Layer 9 of a small transformer language model trained on English Wikipedia (16 layers, counted from 0, width 128). Numbers have three digits each and are written without spaces.
A neuron adds its activation times its output weights to the MLP's output. To switch it off is to set its activation to zero at one token and run the rest of the model.

Output weights of the MLP neurons that the questions are about. A number n stands for (n - 500) times 0.0013.
n47: 379742657478356526369561535262356534507382580430342432439571706437784718519411445572529374504521296567877393609455578564511332473670504380451518409507442314659517504633679574514592598575511556643551869346431679583603630627412630625382655566551482529408500464371532414575518375583700530590645227478288353511441660533545438577364450474579541391541437589515544399393310428336693655507296
n56: 366547712441388568563315672427585544438462508492614562315626603616743422556488646457512712288515269568551431416622515484500837553500277359226637463536558708396455484492526359350525461705512473472492421542645735527555570250587574421634413786476535339563370684575425346512481314715492528867457492519653555338659874368528614484350569265237632516500603687420378438532404461500520504539219
n235: 563537360456403531646483584581537497534547585398483490369580548483298591612540521544425433572788590563559487427471703374707557251541527537657428634698419430514493427545452662423450408329607421630555353406469677439569423457490696476634605500421426544279485393467700346490556417442667518372346226598419445443424764708440517374569299646707497520774690540281449645514540544510439466315564
n254: 517787550433535371483601339396451489441665574656571403563613507453340503514458557458623500514775744613652600556553614377427352437500459482384535510475238642525517288660520739611555461519458459576589611604419375263770536548518458557682660579464441288443519358406341573514469795166327482465438485559567611247486482597540440429315516504332496570580361634320362410349406601522454388673507
n413: 446590458514476313586497553462445358686266610403692596688530423641452513319544605548348393641677535463466503484569626624361408493606605414546566636387507544429330588724431345531569667644469403439462570330549439524738429497647431658595503591563345413381481639400557490308649496409618561476487452538589335743338662507411417448402522514429482541754612635217323629377517278419611246684428
n604: 590548403544158464508686709491331433639290583360522591335684575362712709424621593266557561492542446496689358356396689563522577592478212609532377508571435254554205858376305568470454294462483449735460462625434677648403582377416687518394424553301456751607392457403462509518231469615434101483585458248546456690727517482590346650318492370624509386590322299715856449317599435617833483337772
n650: 681632640465830518759331570517593439472684472557602435665415479401572341561548652555597432500497358608571555337507357521370541482553582517579517680635403723308430123493322388596405458386418649299423443452535476576430621557244642468504594634532542556602407404460530572607401567604242554383565579500497472627472406468575308486750481479508453490579461568671224441468331387397430490577325
n665: 484377558500496647382773413574533580352512668289617292663492483176504461470459258455385751396528630276553297554708650674679346522370484583457376635311635370466528487174426709553522409356472360457463453435273679615642717688492656513462584601404438292332664678393631423479774383788235517455661469365681450353571496449377483583358748572410542455491362512551413219500410683310467668255329
n670: 562536423459646482521265637558602799723280835500364527620338577436682598509310627576374391361491720417374513571675597574588861608605734644334509491830375677482383610659581378646646712461673256588677698385374615714600631935400714505500513395564460491650331328349582411684588341443455523522716514371530527420436392358583586473659500046471708392463550737225640591647354549537720309491257
n762: 648584467348402481616715401350474768625323302578247544562381485583551634807496287343316417404479492464329475576518536656402352388459529220530459525474452249545567809343566583297364578633387450195459394409478554734437310575619559709511614815642518578459449482486525606364288549576426584584572536595489466471642511534424567574705473526524394618454511486428556594511241322628530548604402
n814: 568548141455575574434261728603486436386341245557441637459490559384418404457480546531358481269473331470455653451490296436415558351423483531578285427496473671461663592472582392514718503504357772425458414572562398359381679510427685581598580388742528549570574395693360493479527563385399435336526690634457637650542469542521636444346558412748461345622504466419549644535353654496389401423411
n894: 350584335602446418486442319417298436613432478426400500359307544578496448612403500522518514578366649489610446490472414519364812554459518299508731644519536442448539604433500536421711555576385642594563749619635353427681287560559583396537337426493373426374555296381363385316521252496507742359395633181437589435430467422462709592378466567536481449266600578399493461783204309676507457709511
n956: 418460866473531441479601449496241400443270310556402496833474666545842340441491671518566396753457242569337818600534565359517491551338474194427673411391082788396564473428487578631384456360548521985397398605420753482271404487531645549720448586244262379523224735521406430413491536429278716553553605443635482553279549586363540487298447378543705491546693535342224396518763517468509438585557
n981: 528741459467346404504658692557609466357444492508835662528192603212731449067577525500435412706654538488482411577325351441621721715792371475719537480492390492354331559496667496520371438451415436652579453476611633577442692385603683429620460454749590574500452516567500763719348405556566589610405324500629645609604353638758364302409337157277525488271508324471529504596613443345426386603492
n1005: 595569710411389271397343430481806452700265670504535489703787477614584611373428512458566554478608583410625485547540538516747329358500375457540504433504369534401429567476354688702203644678431714544383578614531473446625533616504354237567646476645465442524521462730399397182443488340605360684471741627445484301115469354696632418406536563504428458560500251441395768445481641508608531492382
n1007: 613572620607905396427399472572584452203529576628603517454533392383593423338445392563406428393595648430712508508455751268475437451808701705421423394443407546504516322582690583529675633551529388531474328357150680669254612558337568599703508439384475594474207617451677239487529651495252610348618331797703535525340530779496509196448504731616807394641370562652491518374639672474462694800550

Each question names a token from some text and the token that comes next. It shows the activations a of the neurons there, in the order above. A number n stands for (n - 500) times 0.014.

Then comes g, the gradient of the next token's log-probability with respect to the MLP's output, scaled to length 1. A neuron's effect is roughly proportional to its activation times (output weights . g). A number n stands for (n - 500) times 0.00088.

" to", then "."
a: 493495743480481699519481499596481536480493499560
g: 650238492555429538545626409450564550509443456502481390449517558557374560521423503595503497556546668527449428569461585490500560586377570478373585507668371523524465364505628483565436665551379580582451469545521402547699564456744556456532327617659416435680231796524356532491554410346626444299495527366251546560475607544483534651495410324531517569628475485620708664476400552476397554631490
Which neuron, switched off, raises the next token's probability most? n1007

"ed", then " this"
a: 483494497541484500736500481523610500521723487511
g: 535474523602473449543532615557447794684552459413234430282358510509337520575629450543334478584567519493547717582589439556313513292575446505414428411541386553507670475468445541538446573422638387707455436559419506467551516400425469503585617472403493669579739494542328543478564323393414573525549528393539374519437612532542370460537572602519591548325556593482338432660478378461639652373687
Which neuron, switched off, raises the next token's probability most? n981

"ine", then " in"
a: 525482495615482500489492497483480499481736497565
g: 443573645486337480438500409469425491398595623511509621530512669525618634541516570496561514275312450554591348460262592433610689577445563623574441389452348397475255698282543515517727647698510371422516583520516571535543564595663584451617555481544481320471537497528627763630483469526646486497497586442655459603487618519638366541568670407503511487658447437528677457391583512481459427537473
Which neuron, switched off, lowers the next token's probability most? n981

"4", then " to"
a: 481500491498676499490499842523530482960541489483
g: 617633507516500504562535473429450454650460746561476526511484343416657612311472668533483306544684561621520512554655456505569442646240588528576552403585630521718370583506532518467454514431350492577678757549391628593556695425445404353513488454591385428538422525722450343508486601431459445461564419502559408434538350402533554403484409347463247408633465383645496510518537532523465530720521
Which neuron, switched off, lowers the next token's probability most? n670

"ing", then " house"
a: 497496574510482500537487495600613493589481499486
g: 521488574649530583502271549497446379386396613326456562524590273545406539479668361506500513473563477447310350587380489471650440592428716312445377640574424531597714379418482485511556308426588547747537452553440401551527540463580570518718488472314433417394548462460431397459532453312489502521501461595297514410564393555534543396511506490648704406478639529461668593415534387462273544674493
Which neuron, switched off, raises the next token's probability most? n762

"ly", then " c"
a: 499493496485494788487484488481484491577659497585
g: 392588449549323485635674580528479576519507674502446561479558483399481241389614574455589351453512597533622422404495539520598564251350303483415401655355479446486561289445394518573407383585638519546320466550478616456375466476364576600356636632487700357564659506478470530512368582491446474673490515573482323480436300460442348624410513541580629599620646487551477471431722348556450578399419
Which neuron, switched off, lowers the next token's probability most? n604

"\n", then "=="
a: 496704482491499497493480482489490489482485513538
g: 367518564381580400637607523558472473679437563515515666498562493372453319500495536341446540510584484666505591389427547379456529694538588555331703577467533505532440382622665355405495525522740505616447682556469666591479687489483285424513470479570274667450582400461468589418490488528422479657486545608462493366527553638421562347454416664592735480334336639699411476578413605471634445473493
Which neuron, switched off, lowers the next token's probability most? n56

"aper", then "work"
a: 489482492543692482483494500626480496488480490489
g: 479544487449529501796519608369425457488482458571558466520487539416533681411549355581466484641710631560416560647686594445633482507557510607485353657381486499538581647503422381504506135495561671568624407438243535327649472411375595436506624540320499545500459632620352477481263453491426598612380450488545564367527521455488487478579419595613336468580415531500321396372529533381491483600558
Which neuron, switched off, lowers the next token's probability most? n254

"o", then "o"
a: 521492497495489498499655500624495499482500492480
g: 402364422453632573452474666487368415482537312484714374560671382276467621433415319285525366312542552573428573592589615610471462504430566482528559681398621491579418618398563490614448517536414474515541374484510581588507678285316549477412465505537403563478484407410494281430585392408482496430564484461545458529197493393622393469349667804484499566451440538538495403376514510520468496441375
Which neuron, switched off, lowers the next token's probability most? n665

"ich", then " man"
a: 484489584528569490787496500490661494507481488489
g: 531434465503613626714408482609452522507611548496614610620510523320522455577638431523587590409697370496269390405457319593419562592566300649465498558406594592387402351490624507719436383332519584450442451525505359597579508670576698564435407463536390513558698288416527388306393459593677533471590528616652578549601448580458390650469568375379570371488591516405491519638583587489482635484443
Which neuron, switched off, lowers the next token's probability most? n650

"ast", then " f"
a: 494494483480511728520497510499487485530493494498
g: 526536603510347434429400631635498490555485583508299538537506436544548479488321233485598433495578361598436460416412251495614412675608393319470488544482661547478711552441339444528515577410534423530467619489704562491391509529526494417600532446323597608454546640389668474510342624473559524596521388506675595350389636647384609265606476473571452468674735532484568679545576399506392599510505
Which neuron, switched off, raises the next token's probability most? n604

" he", then " is"
a: 490518484486491500496480496485485623495486498493
g: 333421551531580628374396368414572675599535382698331512388432303524387526454484621666477402577394596430561429424367499479450436523457454500579515348577499569438314511438273529502480547525459504581686618552285434509518480647611576446588545593640592441689460441332421697471532504436523647372511543332472474610764403509541493411587599448514375346484525467393538458442319443319400350667405
Which neuron, switched off, lowers the next token's probability most? n894

" with", then " much"
a: 499525574482480497781497488692482496489481487583
g: 335552449486475439411530677346404382549313471494425467282321420488616527459302370496570385414634502455417431334506481406562443598431362466487548546311440258449501463456482607349356747595338190453475631261546586556460420479347434547423501455428580453521622574554601498520517462440518483602544520468651581619305580518566289577439378481498412538343442594456433470420441608437497656482460
Which neuron, switched off, lowers the next token's probability most? n762

" his", then " mon"
a: 483489497484481500496494489637522494722480497493
g: 572484557565557591495409478439512429693473485476423246400422506535709492451371490626544643612572597518518609539700701401416314633535510387523519364477501643655646566419581538658448446365448477465569379588573517809610681407425337529499619510587714279475363625543413480585495543440615543311447547557487485553479394603464544501533613427638487385342503413471566460373555502617432311637510
Which neuron, switched off, lowers the next token's probability most? n956

"q", then ","
a: 488486493788480499499496497482495497496494686482
g: 477464406700442515416472440446570481499485640438441684457442528639498492535381580376269755537515653497489454493334576540524410628397442436490529589562537542408529484644727616567488660579499519461406552430566573612486646450792346367714446475497520446436500590398524633592463462511476577525518664581411575513663450585395700504557415142463607528513644600569716633534554426540469432429599
Which neuron, switched off, raises the next token's probability most? n254

" over", then "head"
a: 500491487486496496888498480489513481489496499492
g: 468543458408486631605587514305580500456390551498459564496383784562379544548332495246466577532542674376578411412431432405388645433708570617491293508475559422305608574524444460633558275544434424721445438410391460354357372557491498545453535404446529653532487607496405354405586572577457446522335530472600288537583478493380475497467284600486622507508503631436291471510706393496435395490483
Which neuron, switched off, raises the next token's probability most? n650

" stud", then "ying"
a: 486501900483481500495493499499486549488487489486
g: 568427502588505446617475532646502416244536695579631450374376418495609337478558679451446535503446539286729535564582608441547578397457416544608482441664443572385576568530520347540493365492543513500547512468480609548580610727483554579453483619530428747478415421673581480440140630712526515410444593488555515416396256626534468515325371557436494465563586525315538502592412521434480646566528
Which neuron, switched off, lowers the next token's probability most? n235

"ick", then "en"
a: 486505487486481516577488500484506537482483498492
g: 568588387619475612539424561448408314557649437489490576521470471385588450603812662510608649477541435502529352400527515497527517538703341521458460575439388437473589643584477554407342556490402451554496248399432482463569712504338598601279280524518590406615636488533415424412572465589444593370512355382508536545406569274605288535364392550323521683414412556545361464419583511491401571435445
Which neuron, switched off, lowers the next token's probability most? n650

" N", then "orm"
a: 505496486729520497498499483480488486495487485482
g: 525456594606577259623563427435680419400624489461417533754438581528520542314530658596537709595636471577468505509693639545345354301389442468454629444587381432448615548563562599517492674541354734401542545544647491399595522438479482537620431408444380614371530419554400502464655361558458566558588422428501657511488376511611348341587464563549585542488478379336558612530252449432517562604636
Which neuron, switched off, lowers the next token's probability most? n254

"he", then "art"
a: 495480493498500484495689488490498707492481493491
g: 464596558597497567492483508543662525638311545420568601435639310431496566458452441387453404381405563432489513495528424512276500513736800445468529616321415605617385742303581532506341459434403663524569301509620592417512552402520661486368506597483385435629538438295543573591472558474473413443629523558571691470664534361514608495472456321399466701396518434509533513489550386467708538401448
Which neuron, switched off, lowers the next token's probability most? n665

" and", then " qu"
a: 496487481480497499491492498484488491496645493636
g: 404463534590376399642698576518449525448645447525620301651560361591742543560583575552478567538650493579559563372613433404458502521625614689610360459395398487299533485598607689547462512439368537432538557411365559405563518405568346448584594640358415509672495416676556385666406525469409477638660498455407547508559554667479438375716450339383484554329493490532390483393471225512546498456578
Which neuron, switched off, lowers the next token's probability most? n981

".", then " N"
a: 491559480495493488492539482496484484503488628544
g: 685409460622587363416535650546479356649464723441580339547383589583601512438730465608662420578472264490531635593519465445444441546677439373435618634522597574457526466283447475555469574562430404441574429616661412391522537678367540603576462442399494405505573498606383608467363466227521480480680421686389459555410511583412309531543438567577394451538529382502494684534465317641507489563624
Which neuron, switched off, lowers the next token's probability most? n1005

"ed", then " typ"
a: 494533498546480499630494480526483480533555499504
g: 480471377423507448551600552453508514594576471591360649512338415517496429525639514492533508553386466530518586381545553377495406501468537456597777459447563306413600212547464559509441452462432338481444491504609495467466476456382448475423682434321525649536311415408585469442675326359413342542602545427372685540474503317515338371437413257549547569396584461647427601423841531455497360651572
Which neuron, switched off, lowers the next token's probability most? n650

" him", then "?"
a: 480490493486481500481491495515633499718487483526
g: 646526325478423229635524514470454378376403555346463476408410476588335531471493643510407467356574550367479380585483612662491315472487456625521604525591480669578552587589752625546356491513577572560424334603432376556352452495614609609604422669533635543613509489545403444336506448523566379627530466522460490433575449655425576534439542403722447364537382754712544547526458522347354581600386
Which neuron, switched off, lowers the next token's probability most? n814

"2", then "9"
a: 497493499491868500482500831482489486900482493497
g: 371408436291500397552541474707259481342552573560516607308492527482460513548395687598449418532484334468487661513505500462601626531560564485552496591311547613672546357490543481502400398526373698428476438242547450519470349305579718525545481406354533476503521392464427464519577550578576577466435603585476508432415587486496393447464529478558264532756318564553737397496425461350477358475302
Which neuron, switched off, raises the next token's probability most? n670

" stat", then "ist"
a: 481498495719487500492500493500495484491553498489
g: 544580478647355558370550458397396628635630557457503604584541526445473578556652438522353505549434583576553536396584376449634615547518502617652384674446535423543391490501504204632869345442412417594496526425685437498403560439376567271414430468417336481362250351681600504573443556445490445662476575591621552456527402465534370500422503456489534509603505465413560494608497290488434446623644
Which neuron, switched off, lowers the next token's probability most? n981

"y", then " of"
a: 486491489484480498496488500544482489494638497629
g: 386676495398450391478637483591357393489388438651454401562413550487547438541593489612332342518497559579656635639425516464564485672344638406399618374633325424470747561547410624425552485512518540293581522213372435387544459614576430477554553563533459523400554385591586623478388565448445413509604528585296635690645584537485308587555638605543536555398664325386584439518523453502611556359460
Which neuron, switched off, lowers the next token's probability most? n762

"o", then "q"
a: 486485492481490499500480498494492499490488597484
g: 394578510731430357415709483500394504457497602529483437406561728500342532648567511578347415494420394357519330508467455410733446482371482580536399408407391526554427478550489479698422451658627462411442379434423446413747527477331347550500367395497446570623572383632565465367351514546547487434353516391649316372331585637460509412354478718514375579593442519514479248539474546473466483433558
Which neuron, switched off, lowers the next token's probability most? n1005

"q", then " rec"
a: 491487484763486500500497496492495496495486634481
g: 595481564446451594483617530658501469507507558505633629568475498637605542370552610447611551702643423504512665311456353493419438438524487423478510720438525493429429431596780562390539463302633549422421595488611602513446524600779715467659577491405479514404518521530670547683446531539569438585540678607589556636528388352436649514591464423587536498455531464737634472557734556445676587340536
Which neuron, switched off, raises the next token's probability most? n254

"q", then "ra"
a: 490495482516480498499495488494496496499497585484
g: 372318483439578537622513479377360520394466409549394554443482532376391473351369401309633468453523459627485368471825248320526503320616568475423545615490462536542368595364423538439497578512477478678511460656486461554572558442407524724482496438472412508615692582440418477523526425579426522611502498561640458372593551664469488652716407673380533439602507570676519504398674498566611310368611
Which neuron, switched off, raises the next token's probability most? n1005

" there", then "fore"
a: 492512480552494481480486498516494557495494480700
g: 442496301691520487481444586411515621667529486318601514571521607540534687425518520483549407626448490378502573435408336556584531440477606609416673628306467475325737633456332484412494373561607356443486520436560516524673480603565470530501551546490598280521505439609549559466499500449596464395604528671592704560474397241526444450546486349557530480410433652565277560393338604717449640428684
Which neuron, switched off, raises the next token's probability most? n1007